Layer 14 of a small transformer language model trained on English Wikipedia (20 layers, counted from 0, width 128).
A neuron's activation on a vector x is SiLU(gate . x) times (in . x), where the dot is the dot product.

Input weights of the MLP neurons that the questions are about. A number n stands for (n - 500) times 0.001.
n0 gate: 839 632 459 571 596 350 527 590 348 703 431 230 642 613 603 407 384 63 424 550 505 180 289 454 465 564 482 349 456 513 643 664 455 580 358 739 674 362 421 775 597 469 491 331 593 382 302 487 472 392 607 540 514 831 487 625 636 714 758 248 454 725 973 89 434 699 382 685 638 251 641 233 368 458 611 518 514 638 349 841 375 270 613 474 422 536 568 552 283 593 578 482 645 491 500 449 594 344 540 630 628 736 535 390 434 428 509 667 656 643 527 509 342 470 575 469 613 478 588 411 425 534 455 610 419 423 496 444
n13 gate: 669 807 559 300 445 693 380 496 765 308 716 488 384 404 137 545 401 542 463 416 424 575 350 496 609 382 361 341 786 516 475 450 659 562 382 409 297 611 504 329 660 483 464 584 270 538 612 623 462 757 590 599 293 354 302 459 274 375 811 500 432 684 695 513 577 717 226 258 389 454 588 420 422 526 342 595 475 650 656 620 735 479 574 436 457 412 597 343 696 459 281 623 529 541 334 616 463 404 650 575 369 513 492 520 285 388 463 670 684 688 541 512 471 600 520 508 479 299 470 632 500 457 289 484 396 688 314 637
n32 gate: 422 247 364 469 318 649 366 360 143 570 623 315 195 491 647 465 354 612 345 391 291 554 375 550 470 291 518 397 504 478 424 405 491 531 527 425 568 431 395 608 399 549 643 535 465 554 509 121 495 677 597 437 509 403 573 504 270 579 683 651 348 698 331 374 435 261 836 235 402 572 391 393 535 509 265 571 414 476 367 482 656 546 477 548 624 568 206 483 86 412 368 312 428 531 156 389 407 374 408 728 438 311 452 649 504 419 518 400 358 828 567 380 406 629 513 193 329 405 528 460 338 268 763 474 688 509 611 176
n36 gate: 530 698 478 198 482 469 536 509 509 386 436 439 474 380 690 298 466 201 738 545 609 621 651 562 388 328 152 368 741 410 434 667 536 716 600 681 690 726 408 504 784 230 310 349 522 523 545 583 431 470 645 460 396 592 853 611 271 482 500 536 372 386 527 388 179 594 767 473 801 464 680 436 299 764 619 438 518 457 504 353 390 546 575 254 774 375 595 318 742 544 441 559 649 447 719 518 496 552 334 429 579 459 417 526 683 478 681 343 222 315 500 389 643 663 235 526 334 427 500 553 531 680 398 456 513 347 349 376
n69 gate: 421 716 531 460 438 556 515 751 591 590 458 610 319 574 419 374 597 403 455 650 314 668 414 500 268 660 288 398 525 348 586 562 603 580 712 468 386 534 500 526 395 576 549 269 616 922 617 620 646 446 409 297 877 732 447 692 203 279 648 490 500 470 474 147 302 352 675 362 728 367 603 129 500 251 223 530 362 651 646 525 244 698 218 342 531 561 541 673 244 264 588 505 263 607 171 253 227 431 595 470 675 259 326 435 232 179 333 560 476 245 490 399 275 49 440 550 434 367 179 399 450 347 794 510 459 228 586 458
n73 gate: 383 251 600 543 586 589 405 374 635 644 511 446 514 500 365 572 686 268 424 537 672 522 372 473 304 269 534 539 439 401 642 541 437 373 575 588 511 511 450 544 345 544 429 440 547 615 577 435 564 447 682 474 613 454 672 814 408 481 354 470 308 417 736 651 422 393 593 618 354 522 574 401 698 569 579 376 478 512 648 738 816 353 423 358 538 603 504 343 541 511 347 297 493 613 530 455 591 731 543 676 489 542 432 604 522 563 478 507 373 560 595 730 257 207 507 468 434 443 682 689 327 545 379 370 621 478 427 508
n99 gate: 530 460 160 526 651 385 635 632 539 328 299 345 601 394 682 513 571 671 478 638 456 417 531 504 521 669 398 462 298 769 474 637 800 509 593 422 558 487 680 592 98 465 492 403 513 628 399 435 800 462 526 552 426 872 487 461 575 595 449 228 293 633 549 522 457 738 584 250 500 540 469 592 358 577 329 400 619 338 789 561 554 285 587 738 294 781 434 356 446 159 429 200 332 491 576 328 565 500 466 557 642 716 449 406 504 421 344 457 471 728 600 404 614 664 410 397 355 441 699 483 487 340 718 612 815 456 504 631
n123 gate: 543 384 405 432 604 467 630 508 561 749 608 408 465 417 532 403 606 504 443 247 583 463 345 413 639 326 591 379 544 421 650 467 343 762 637 551 350 391 436 672 592 313 710 492 468 496 573 612 320 327 520 223 440 745 730 398 627 500 698 463 416 428 771 725 571 599 537 520 614 406 603 688 336 530 508 573 611 595 742 427 651 625 380 575 483 434 533 456 286 758 608 638 405 264 253 744 407 520 672 484 777 370 504 440 408 684 719 564 437 697 610 281 660 638 420 596 820 642 652 480 464 481 736 412 631 512 480 492
n128 gate: 512 492 468 445 467 597 540 573 368 543 340 433 435 613 572 587 369 440 544 239 496 645 484 418 539 524 341 635 603 434 608 577 614 425 586 504 639 750 421 399 575 384 465 399 456 675 600 690 459 566 699 255 241 442 285 516 557 396 453 737 372 611 283 556 500 650 696 375 560 448 707 350 551 220 372 680 375 679 278 416 529 636 693 461 615 686 727 512 628 698 463 512 427 304 669 562 353 807 449 263 480 198 524 386 575 536 468 359 257 492 772 436 444 492 653 354 730 496 280 389 528 500 624 784 604 557 456 475
n0 in: 656 705 359 544 724 613 496 772 549 571 289 544 616 669 661 598 806 572 313 363 436 450 531 475 552 363 468 771 451 401 236 536 709 385 573 444 367 466 553 428 441 701 535 539 553 382 814 580 532 509 633 572 300 393 453 567 631 407 399 569 366 266 679 550 260 500 737 495 473 405 668 535 540 500 297 339 315 376 478 608 89 417 392 531 804 577 532 709 768 109 673 357 364 146 523 542 540 435 390 599 456 468 346 597 680 541 906 557 405 465 746 330 491 214 504 566 274 652 561 473 443 306 558 624 401 495 661 467
n13 in: 607 512 537 427 300 537 221 351 398 460 462 500 587 679 320 504 413 442 341 454 705 566 549 542 197 604 379 405 649 591 680 434 517 374 550 556 232 528 621 55 357 463 600 353 569 234 319 488 504 433 264 521 617 253 578 741 608 321 516 634 542 484 655 591 432 794 304 475 553 653 521 555 762 359 475 627 545 391 399 660 728 521 337 512 370 450 670 456 428 399 483 492 463 594 546 737 443 472 544 463 819 618 388 407 444 529 406 484 753 429 647 431 422 449 484 226 562 468 887 520 343 492 619 605 418 483 451 687
n32 in: 351 482 478 517 289 553 342 456 535 374 338 782 724 385 596 644 424 460 259 464 302 447 469 439 573 558 496 551 483 717 601 732 718 456 199 606 356 445 569 633 479 259 628 466 818 781 584 378 505 509 640 623 523 601 551 377 789 532 530 558 704 331 680 234 174 473 357 394 645 429 504 436 604 367 731 482 704 444 687 553 505 812 685 290 166 646 317 419 550 522 648 192 790 456 179 468 671 346 405 615 552 386 405 414 672 553 408 690 657 572 557 500 487 198 659 639 553 470 431 404 513 326 478 431 522 389 408 500
n36 in: 742 620 261 504 714 389 404 531 496 487 760 405 605 462 744 587 647 491 613 455 366 372 355 383 479 589 478 420 491 462 762 553 420 496 375 637 567 487 367 452 434 382 551 415 266 393 338 703 487 631 565 548 207 636 605 653 579 682 590 388 532 401 608 478 359 482 803 496 387 743 482 449 358 673 698 400 125 598 335 448 730 774 445 368 401 368 549 683 752 405 482 262 593 286 626 509 409 424 328 461 453 568 221 75 573 390 369 282 403 538 255 291 566 500 500 483 293 284 336 205 629 574 614 474 557 328 373 314
n69 in: 32 456 593 291 515 568 273 232 500 410 85 657 936 472 673 572 625 388 371 357 441 772 418 335 298 638 559 407 490 314 500 515 471 447 485 384 613 532 372 481 795 361 378 640 667 529 698 467 510 612 543 746 695 620 394 221 485 670 429 515 480 400 530 335 519 748 397 461 630 412 505 574 357 223 823 611 573 305 366 852 391 317 247 359 277 515 510 561 768 710 505 292 480 461 326 510 625 332 831 510 414 425 391 685 665 452 418 646 598 757 490 663 432 691 698 476 345 547 550 117 543 573 461 695 384 534 688 340
n73 in: 420 658 304 496 471 849 463 583 652 605 454 435 611 572 557 321 524 277 402 496 466 413 278 165 440 337 420 350 480 468 734 617 479 549 617 715 651 504 884 562 303 709 560 699 508 629 525 443 483 540 325 537 339 632 626 463 604 415 512 496 572 472 698 434 356 699 220 504 594 454 675 456 670 487 411 582 612 312 472 484 398 487 228 576 496 483 650 156 547 659 283 669 304 586 432 462 525 620 395 586 553 492 540 569 403 438 627 456 746 711 566 492 256 345 428 480 574 528 897 300 399 531 471 549 418 454 311 436
n99 in: 596 648 296 532 381 661 392 410 472 708 212 519 369 514 696 481 716 330 635 261 514 335 594 365 368 223 471 482 523 342 378 348 509 249 290 215 524 464 523 292 407 551 491 277 481 576 246 491 461 273 463 481 550 339 549 659 633 476 317 610 626 657 543 528 482 367 304 552 654 699 343 541 121 280 442 378 760 590 491 406 355 649 918 477 148 793 281 655 659 379 510 543 814 528 625 490 453 445 491 439 741 645 707 855 803 420 481 325 550 586 402 336 656 446 257 643 618 573 349 183 574 425 547 694 317 576 472 539
n123 in: 686 462 335 496 704 432 680 546 329 739 534 327 339 601 425 715 488 281 342 296 760 412 244 376 374 526 377 492 183 508 300 407 246 583 564 391 551 452 422 714 579 350 557 545 483 292 479 380 470 727 724 513 487 626 444 333 437 487 614 406 534 475 509 378 610 492 462 676 621 572 720 391 368 696 534 225 597 789 636 421 418 637 596 488 328 441 487 773 418 492 530 599 699 375 311 599 529 609 590 684 892 500 439 434 582 429 612 672 573 621 646 371 685 641 385 603 731 512 487 425 327 559 383 356 714 694 467 526
n128 in: 376 468 468 185 407 343 505 689 778 667 509 712 408 469 318 514 697 376 477 667 649 348 569 563 358 733 481 338 473 826 295 431 657 568 477 557 672 627 311 229 393 423 478 562 649 380 624 495 655 372 659 601 607 827 723 614 523 609 420 752 486 473 710 486 478 606 495 725 268 348 449 298 608 700 307 464 643 422 491 116 495 331 337 576 561 666 556 424 585 468 17 397 472 673 383 453 718 527 710 550 518 594 478 877 402 638 832 455 562 562 650 400 477 447 433 428 661 726 339 591 531 453 587 320 463 804 600 543

Each question shows a token from some text and the vector x that enters the MLP there. A number n stands for (n - 500) times 0.0085.

" And": 539 433 400 367 744 534 545 497 566 396 600 674 657 483 550 555 493 620 524 333 536 389 510 331 648 594 479 452 460 537 554 371 322 474 239 441 532 466 594 626 496 549 381 531 528 519 327 551 380 597 287 390 570 508 285 658 406 585 573 541 444 463 432 524 525 324 595 516 637 335 406 450 660 673 648 478 532 606 511 439 587 565 548 617 426 556 366 490 469 563 258 657 640 466 559 723 383 431 310 477 558 497 462 502 588 385 646 553 569 519 567 457 331 419 392 290 458 588 570 553 493 440 475 569 466 501 500 537
The most active neuron and its activation: n69, at about 0.44

" |": 401 459 486 498 600 474 497 670 501 462 695 386 574 421 586 478 552 594 433 337 634 412 355 293 620 629 449 450 528 514 491 467 522 418 152 334 548 393 565 567 537 596 469 510 439 454 573 450 546 581 513 544 612 633 259 593 557 425 394 571 401 516 395 492 526 398 503 459 735 456 397 525 453 540 571 566 481 652 359 396 430 539 402 688 592 319 432 558 496 605 430 592 632 516 539 589 492 479 440 658 479 573 581 472 654 302 576 521 680 149 605 574 311 510 568 375 610 541 520 654 454 594 495 449 439 478 549 386
Which of these neurons fires most? n13

"á": 273 435 563 518 421 463 715 615 505 600 499 706 650 505 527 526 722 446 472 441 492 525 590 285 413 481 247 701 602 662 387 584 386 566 239 500 483 434 534 629 512 508 533 465 525 596 537 587 493 549 442 543 535 533 725 704 459 438 569 669 380 394 457 555 630 583 392 455 609 482 506 473 545 351 649 315 507 560 466 487 482 444 575 596 486 433 466 675 509 621 226 446 614 603 513 633 356 456 454 411 441 554 559 490 556 501 410 520 466 489 584 487 428 542 645 411 612 730 529 539 359 318 339 507 489 336 690 673
Which of these neurons fires most? n128

"B": 467 381 490 336 635 507 296 377 603 510 574 436 602 290 379 580 703 550 507 470 454 579 393 496 608 276 317 654 387 691 585 448 518 556 134 468 511 511 498 398 452 561 412 346 651 407 490 361 364 493 350 513 398 529 507 589 525 453 533 552 386 394 475 552 542 409 468 548 566 614 505 449 477 598 502 416 533 492 619 576 464 279 443 566 431 588 552 618 513 582 453 440 451 612 536 708 268 542 535 549 571 595 577 486 564 612 427 525 402 638 458 633 477 568 554 326 538 317 397 616 453 537 501 381 454 535 454 546
The most active neuron and its activation: n13, at about 1.7

"er": 497 362 531 371 563 413 653 486 452 562 520 428 782 453 268 546 440 460 484 314 464 563 354 362 457 469 480 707 554 563 492 412 314 527 213 506 496 522 555 616 664 481 522 439 596 415 460 534 429 581 245 540 454 416 542 676 516 570 500 748 549 485 511 483 556 447 674 363 615 618 544 546 429 498 682 544 495 490 544 444 383 414 533 556 444 434 371 433 520 622 337 320 462 479 286 352 259 473 422 530 530 624 654 357 449 545 437 546 514 618 336 634 451 480 404 759 474 512 487 505 420 530 538 544 466 515 555 656
Which of these neurons fires most? n123

"ary": 348 484 524 492 587 590 339 618 684 452 612 607 817 338 443 641 619 627 533 387 574 452 470 334 493 507 303 488 459 679 510 480 491 481 262 586 699 554 394 605 332 630 445 383 470 506 611 390 573 563 563 532 808 530 493 552 575 327 540 380 393 469 521 377 459 469 628 301 601 411 659 435 554 558 584 388 397 557 411 467 479 338 417 534 459 572 386 656 463 607 398 569 457 439 605 719 348 486 494 500 578 520 512 614 433 499 702 469 663 576 546 626 551 586 562 434 586 544 255 462 438 485 437 374 421 495 535 539
Which three neurons fire most, strongest first? n69, n0, n73

"k": 382 477 551 245 536 478 548 459 432 438 501 557 547 398 603 632 593 533 383 420 631 518 560 291 468 361 318 741 405 674 395 582 459 696 211 402 564 266 607 436 516 374 533 521 532 585 535 335 369 536 342 576 558 488 451 467 381 410 569 486 570 388 502 296 391 436 614 438 612 555 519 682 404 433 420 448 521 665 524 485 505 415 564 454 606 433 549 487 550 486 371 419 478 578 398 727 387 427 503 290 464 546 627 557 463 641 420 574 502 649 523 581 528 740 455 422 461 390 502 543 349 513 341 419 471 611 577 486
Which of these neurons fires most? n32

" number": 387 450 533 448 532 555 639 517 587 428 667 419 811 386 591 597 556 634 389 580 535 498 544 322 493 450 458 487 548 657 430 354 520 652 263 247 451 562 548 491 409 676 455 308 477 327 327 475 446 491 468 489 435 515 400 517 627 460 391 445 529 420 565 736 467 342 389 380 628 417 426 393 505 587 641 735 483 528 396 473 557 608 325 560 519 562 428 481 512 457 471 527 419 307 546 660 517 471 552 678 637 718 493 377 453 590 533 700 623 366 550 627 474 330 556 401 478 404 438 399 509 496 465 422 457 499 743 413
Which of these neurons fires most? n128

" a": 489 249 399 356 621 580 487 599 489 458 407 595 684 481 400 505 430 596 403 353 540 472 365 285 583 508 373 469 539 625 451 595 530 499 340 657 662 441 473 587 257 658 407 231 494 597 505 309 315 689 507 483 583 495 520 477 497 407 536 439 379 182 482 493 566 431 510 492 606 447 629 505 458 506 430 347 562 538 445 504 653 398 455 514 698 354 428 564 548 428 434 448 591 619 619 731 459 485 313 353 545 490 621 624 662 462 484 638 384 456 439 383 269 621 457 581 517 522 387 425 461 526 466 583 431 535 443 460
The most active neuron and its activation: n73, at about 0.85

" Die": 440 468 576 282 598 545 559 526 536 355 548 419 751 328 621 578 637 619 394 324 452 372 529 319 451 552 390 376 529 498 492 512 421 452 279 510 563 362 534 603 384 616 450 526 522 698 458 660 425 521 270 445 581 440 546 634 559 646 541 557 390 378 443 464 560 517 420 483 561 394 325 475 561 608 588 450 565 643 355 435 710 561 468 555 501 531 315 591 476 339 330 612 632 471 811 681 509 404 356 604 637 460 539 576 621 418 603 609 633 324 529 391 324 375 525 474 618 653 490 445 558 469 577 526 493 469 580 536
Which of these neurons fires most? n0

" Ma": 416 509 406 378 553 562 551 634 465 533 581 511 772 363 551 517 606 465 359 306 542 442 403 394 578 503 413 450 474 607 459 452 493 593 375 410 546 486 509 661 394 550 369 463 492 703 515 389 411 518 228 429 451 457 317 490 651 479 356 653 440 258 327 421 422 446 525 585 691 335 407 478 640 677 615 567 451 669 544 503 655 520 450 591 458 484 411 664 450 416 301 602 671 469 687 618 426 440 307 404 715 618 518 415 627 422 517 567 557 425 599 600 529 508 684 575 509 510 482 499 428 461 436 709 363 448 471 565
Which of these neurons fires most? n0

" the": 538 301 522 331 505 526 626 557 520 583 400 514 684 391 552 571 376 563 507 485 551 524 629 420 905 437 400 525 546 618 536 499 425 446 173 524 586 380 595 459 265 599 464 487 509 511 530 553 455 621 468 414 388 559 621 639 557 495 477 596 395 300 565 394 644 469 601 570 652 637 573 613 546 616 366 449 537 536 530 507 611 596 369 588 489 395 404 555 613 543 529 470 586 424 476 637 549 515 506 523 312 379 634 482 603 470 428 672 435 547 460 282 386 510 564 583 401 498 473 596 408 460 474 457 303 569 498 544
The most active neuron and its activation: n69, at about 0.18

"os": 450 455 565 396 602 487 502 553 331 461 491 539 663 384 506 533 722 396 518 512 486 552 505 367 544 312 174 618 441 731 507 543 382 590 201 614 495 612 675 563 271 528 566 495 591 405 644 416 575 593 533 490 497 652 674 485 498 458 472 467 350 445 432 320 654 537 537 377 600 607 427 634 495 416 484 442 508 584 523 561 511 535 555 429 489 464 315 477 432 560 457 423 557 503 369 708 392 410 515 357 679 684 632 352 592 511 603 659 387 377 577 629 480 542 544 408 549 485 432 491 466 466 354 391 458 551 696 528
Which two neurons fire most, strongest first? n123, n32

"\n": 341 427 646 448 651 610 515 604 523 315 706 491 772 612 403 696 623 539 538 316 636 462 476 448 552 433 491 405 518 531 410 445 412 511 241 395 532 478 547 524 616 519 349 518 533 612 371 560 380 512 348 574 700 680 267 527 650 325 436 498 584 613 506 540 526 440 605 459 620 461 524 525 782 522 488 542 518 574 468 593 455 376 328 723 544 585 362 500 579 452 478 520 434 515 444 765 503 345 456 574 570 488 657 410 589 446 520 655 525 484 558 482 430 649 524 514 449 482 433 569 468 525 639 417 441 485 529 419
Which three neurons fire most, strongest first? n99, n36, n13

" his": 447 327 460 408 612 623 453 472 545 422 497 505 526 639 591 572 464 611 428 411 534 431 611 656 627 436 475 455 530 628 506 416 455 544 93 360 659 505 507 431 432 584 564 380 550 599 503 499 493 608 447 551 529 626 654 546 686 409 426 499 593 354 557 563 570 508 517 460 727 422 617 527 463 656 459 526 493 689 480 598 626 479 339 529 458 430 431 468 605 462 400 455 444 350 603 679 473 458 324 454 399 504 461 586 600 417 554 759 442 523 440 452 336 484 547 465 505 572 390 569 270 400 519 452 423 418 376 501
Which of these neurons fires most? n73

" occup": 530 310 619 531 659 612 456 522 502 497 491 453 712 457 641 510 415 661 385 415 617 549 454 501 471 273 554 479 528 654 464 316 440 594 257 253 471 547 479 346 720 587 451 427 451 621 365 443 508 490 379 503 539 440 377 498 343 575 402 535 525 534 470 402 548 351 468 436 663 483 630 495 598 610 683 565 472 694 519 610 545 511 426 636 383 424 307 421 442 817 384 675 594 277 480 531 558 461 377 641 621 383 540 299 532 494 526 518 551 373 508 449 458 527 550 470 542 539 322 390 454 590 415 458 251 515 485 396
Which of these neurons fires most? n123

"our": 439 466 646 235 454 541 447 415 601 568 427 453 519 488 523 525 640 507 475 314 390 469 752 372 441 412 474 680 473 693 390 449 602 562 267 336 391 332 482 465 347 560 548 542 434 498 559 571 598 443 302 508 460 571 470 600 407 561 580 662 528 465 606 463 471 532 478 596 685 425 450 588 360 602 575 474 559 687 468 614 645 577 409 570 408 370 442 396 451 444 522 398 643 192 455 668 457 433 446 608 704 617 543 401 517 568 452 596 574 387 548 471 301 355 519 492 648 456 435 469 353 511 469 403 293 413 507 531
The most active neuron and its activation: n13, at about 1.9

" Tor": 274 364 652 419 582 679 540 495 578 525 533 654 775 498 552 453 529 456 419 447 599 422 428 405 553 705 315 574 398 674 474 348 537 519 214 436 386 507 635 567 479 599 612 417 449 629 509 570 421 529 263 409 637 535 467 545 419 609 356 671 368 290 501 512 403 629 470 516 626 508 247 573 521 592 569 608 477 658 503 505 605 574 474 573 367 563 407 496 507 443 168 600 534 500 538 671 435 440 491 413 410 569 551 446 591 463 683 626 475 510 479 536 429 392 493 550 552 581 535 486 432 503 519 535 379 388 500 485
Which of these neurons fires most? n73

" has": 394 369 310 442 519 596 478 588 374 428 656 303 538 448 588 535 563 666 425 476 480 371 450 382 546 424 399 556 790 725 510 401 287 479 157 403 466 355 486 560 526 551 544 435 528 506 399 516 418 643 532 459 450 653 628 503 630 414 451 498 615 378 440 600 412 429 490 574 460 451 657 571 467 549 443 614 510 631 345 459 577 537 338 579 412 542 430 462 416 382 563 425 502 343 487 689 537 510 362 400 450 445 647 376 469 529 529 618 517 607 438 587 315 564 531 325 473 543 343 432 380 560 339 408 627 430 467 489
Which of these neurons fires most? n32

" ": 394 504 628 580 567 551 570 575 566 490 589 469 795 422 281 533 618 637 475 487 581 646 524 223 622 513 582 510 371 437 586 350 624 527 506 444 657 522 602 436 643 446 260 345 442 496 539 326 324 423 263 546 647 566 521 638 553 374 471 520 521 528 495 646 562 384 382 280 419 571 597 567 417 561 600 455 395 528 433 399 592 463 371 631 358 544 511 468 489 474 386 422 471 516 595 516 348 462 444 654 666 537 597 582 545 700 455 659 591 456 348 460 524 484 444 480 378 217 506 479 377 449 517 455 402 377 623 321
Which of these neurons fires most? n73

",": 347 477 353 543 495 527 533 645 475 568 534 484 552 401 571 489 624 558 528 355 788 612 462 553 584 465 448 660 526 548 527 553 505 441 149 501 746 294 376 669 366 604 533 453 523 544 509 516 492 552 531 493 442 599 481 607 503 436 476 515 390 335 589 453 418 476 472 513 688 433 550 476 529 472 384 474 422 708 282 353 551 449 489 449 433 335 484 546 739 593 338 387 546 417 680 614 558 473 495 570 435 503 553 388 601 334 532 717 386 602 411 679 600 519 520 469 412 505 491 447 332 595 455 475 528 504 671 361
Which of these neurons fires most? n36

"at": 509 513 486 505 674 526 627 356 453 554 605 337 568 362 539 461 711 521 466 448 596 340 320 482 440 311 371 478 479 618 536 385 495 509 207 365 546 376 554 578 301 479 478 445 653 595 484 495 467 500 605 587 535 558 557 450 492 400 395 531 513 278 367 499 495 741 457 523 646 313 439 611 662 576 617 608 521 664 449 630 500 455 534 479 421 411 439 443 507 530 283 441 580 586 574 598 465 460 547 429 598 633 573 343 553 399 502 396 705 384 578 590 439 503 588 411 512 578 540 735 492 571 215 539 437 392 515 513
Which of these neurons fires most? n73

" Man": 444 261 566 548 505 559 485 660 504 529 632 460 509 443 557 482 567 612 443 424 601 451 593 458 455 479 344 786 403 668 473 406 402 406 249 632 529 460 595 578 271 439 607 536 360 548 398 531 456 571 236 400 457 475 299 463 509 668 540 484 339 299 599 473 682 448 559 566 692 495 483 506 651 534 556 371 589 751 407 394 669 634 533 556 367 409 406 482 479 525 191 453 613 531 671 547 386 512 476 412 545 503 589 475 516 465 512 399 478 463 371 704 534 495 463 449 452 656 353 451 495 601 499 463 412 588 580 468
The most active neuron and its activation: n0, at about 0.75

"aya": 314 320 614 319 455 544 548 651 460 624 503 450 703 452 482 629 598 465 385 374 504 371 394 448 509 559 299 502 526 573 479 488 369 385 140 387 296 354 250 583 430 490 613 501 596 521 446 554 595 562 412 355 494 466 635 520 484 482 537 561 252 384 510 506 454 518 479 506 584 536 712 474 617 446 529 530 405 602 419 450 540 412 540 699 366 527 495 509 475 464 202 462 522 425 618 522 177 545 374 446 455 524 472 581 476 597 528 454 575 433 475 566 649 480 452 489 548 620 332 579 476 518 496 392 447 537 439 600
Which of these neurons fires most? n128

" dist": 443 351 534 515 518 612 639 603 490 423 601 517 698 569 554 468 471 772 448 289 594 392 589 472 396 485 404 447 570 588 494 404 500 683 245 497 572 525 444 483 376 691 483 418 635 659 553 378 416 514 411 449 460 516 380 527 296 473 392 454 448 294 637 517 496 333 565 381 503 416 564 410 587 612 707 703 422 613 499 589 604 691 405 521 479 446 463 453 585 490 354 607 545 573 644 613 585 513 542 436 675 542 547 239 767 473 565 641 582 408 514 417 456 547 457 426 314 424 432 568 503 591 422 378 367 450 483 410
Which of these neurons fires most? n36

"aki": 378 362 431 343 665 540 509 438 376 342 480 620 715 376 524 605 546 558 638 335 535 334 562 384 492 265 422 633 298 686 416 554 538 593 271 666 649 450 560 549 406 554 455 443 455 472 430 381 491 643 363 499 427 531 432 422 604 344 517 600 459 301 540 400 661 335 522 508 651 592 660 512 568 470 473 445 543 528 368 282 596 388 516 605 461 364 551 567 493 447 283 569 379 303 673 711 383 542 515 445 511 491 527 560 495 498 473 592 382 404 525 559 543 625 534 677 436 575 343 443 405 621 470 479 549 580 591 499
The most active neuron and its activation: n13, at about 0.47

" chart": 450 437 552 571 660 425 397 479 570 391 545 601 723 440 421 364 525 593 298 550 550 408 562 486 503 256 398 458 527 597 493 336 544 608 416 371 529 472 652 345 445 631 594 202 533 514 507 538 460 612 408 620 608 619 463 519 721 464 415 517 498 455 542 661 445 358 589 368 530 645 431 429 567 754 616 421 500 609 313 449 564 356 273 512 445 367 527 499 474 534 528 572 490 382 542 670 498 527 639 327 615 552 509 544 403 691 446 662 541 390 462 624 373 421 573 500 534 317 268 342 498 564 472 424 418 573 601 428
Which two neurons fire most, strongest first? n99, n123

" France": 337 498 630 502 621 534 460 466 575 383 670 563 760 415 485 567 693 631 546 396 628 403 370 382 456 361 427 600 524 627 447 419 418 522 233 534 708 511 375 642 324 576 424 321 440 555 485 581 543 565 609 590 770 514 421 492 555 388 468 479 496 358 667 485 501 543 527 427 619 384 450 591 542 709 607 524 543 642 417 428 524 363 394 586 517 489 314 548 367 510 471 678 616 351 621 671 453 451 359 468 511 513 515 567 583 416 594 594 682 395 714 607 562 471 568 483 612 548 360 391 544 515 481 532 438 438 570 534
Which of these neurons fires most? n0

"ed": 373 479 406 322 541 550 600 447 426 530 357 634 621 512 448 557 699 625 491 261 534 370 415 408 450 550 295 508 372 729 506 502 476 590 268 564 648 307 551 490 363 432 410 498 429 406 612 569 456 590 271 484 539 565 450 539 565 375 580 551 506 427 447 531 510 504 492 357 651 468 665 516 681 488 477 448 492 411 454 437 492 387 582 548 500 669 394 479 491 663 247 402 419 656 453 656 201 465 301 494 534 567 449 619 480 476 478 419 569 782 457 497 617 614 564 357 473 566 389 389 536 524 587 511 346 549 384 543
Which of these neurons fires most? n99

":": 443 556 517 426 463 415 369 521 460 414 479 479 437 425 553 659 615 523 537 378 695 561 564 419 470 380 474 601 608 665 499 456 488 610 229 566 713 366 319 532 344 533 505 457 543 492 363 474 472 556 598 477 531 608 587 540 525 477 394 380 425 202 535 420 446 379 594 534 770 616 594 595 542 429 457 565 407 676 358 450 503 432 442 451 497 419 460 589 431 442 412 441 685 344 561 713 545 463 421 429 417 534 589 466 702 452 577 765 567 354 485 472 476 582 506 527 455 513 447 704 405 643 374 402 515 591 491 378
The most active neuron and its activation: n36, at about 5.5

" had": 387 389 367 518 592 573 370 464 424 477 523 496 478 470 553 545 528 718 437 474 535 330 427 430 590 385 462 537 720 668 532 428 339 538 224 412 539 293 458 570 621 549 436 300 499 486 517 442 409 569 485 557 601 653 510 564 561 528 400 486 597 530 452 600 482 467 530 483 538 357 566 521 419 567 449 657 575 590 382 494 538 455 350 652 366 574 283 584 406 473 515 467 536 330 517 773 572 422 303 390 505 476 586 385 377 470 520 689 474 571 316 553 263 609 572 382 460 543 292 341 337 566 386 500 466 486 452 471
The most active neuron and its activation: n32, at about 2.3

" Z": 321 509 590 237 606 530 577 628 474 391 584 519 655 329 546 486 502 602 405 329 587 556 513 311 423 482 456 359 544 545 517 512 416 574 286 498 435 570 460 499 374 547 399 441 543 627 547 355 296 516 293 470 613 612 316 572 525 472 500 522 442 98 415 543 582 497 593 530 685 314 406 387 610 517 558 431 536 548 404 538 631 585 498 663 480 568 521 609 475 466 358 627 756 461 725 666 453 424 394 466 598 586 545 428 594 477 544 610 487 521 597 580 483 360 484 443 547 495 385 470 452 422 512 659 422 547 585 486
Which of these neurons fires most? n69

"a": 214 484 310 499 538 555 516 698 375 498 663 540 746 247 557 521 657 544 567 583 591 628 437 421 584 320 479 692 459 661 408 524 411 546 279 525 590 516 497 644 432 470 570 407 486 432 558 460 589 571 347 476 493 548 662 596 561 385 404 473 479 429 490 396 598 413 448 371 696 607 647 556 500 434 659 367 427 599 337 423 384 289 508 451 670 385 424 509 447 445 355 582 467 405 556 668 301 410 525 387 442 523 543 569 573 503 441 630 458 302 446 681 551 670 561 479 576 491 411 628 504 461 325 416 506 461 511 530
Which of these neurons fires most? n13

" Pal": 541 535 538 504 532 527 524 591 572 727 550 551 641 571 486 667 500 498 298 419 485 502 507 433 601 446 189 394 430 624 601 510 406 598 364 576 358 480 606 555 432 663 442 276 634 742 519 436 495 635 269 407 489 483 462 497 681 559 447 626 413 299 478 442 475 532 590 491 552 404 409 788 568 612 616 533 535 627 454 555 547 402 548 697 288 601 453 448 652 663 287 500 595 425 693 676 531 494 383 513 489 464 549 509 520 403 698 630 528 619 575 474 487 410 522 571 605 377 442 485 358 522 487 556 379 404 510 557
Which of these neurons fires most? n73

"ode": 294 432 631 385 606 555 445 557 557 523 521 558 753 481 529 583 500 469 388 528 509 244 553 410 653 523 256 534 497 490 492 476 461 484 207 487 450 325 550 560 372 537 446 575 457 414 419 573 458 548 358 406 622 422 323 584 428 516 456 576 321 489 618 552 603 388 576 389 590 648 468 375 553 663 641 527 455 720 285 493 644 682 542 649 413 559 411 593 345 401 496 454 473 671 538 608 407 483 447 358 588 733 528 558 438 732 576 576 631 473 501 712 646 509 427 467 487 394 352 468 556 531 497 418 469 638 572 528
Which two neurons fire most, strongest first? n69, n13

"en": 264 370 621 447 556 468 557 655 404 451 545 592 643 315 674 428 660 577 447 459 601 520 658 273 563 403 442 826 564 572 435 568 354 480 314 592 427 266 594 680 283 397 558 470 526 463 475 461 487 515 321 543 612 485 611 516 481 656 547 488 376 324 653 472 685 469 547 416 646 607 569 614 518 459 558 410 524 596 468 470 632 527 508 535 505 458 340 548 567 537 470 716 488 438 432 753 422 459 468 495 475 414 563 469 466 397 456 604 586 400 424 633 447 567 462 617 456 526 464 436 514 521 255 351 536 705 547 625
The most active neuron and its activation: n123, at about 1.6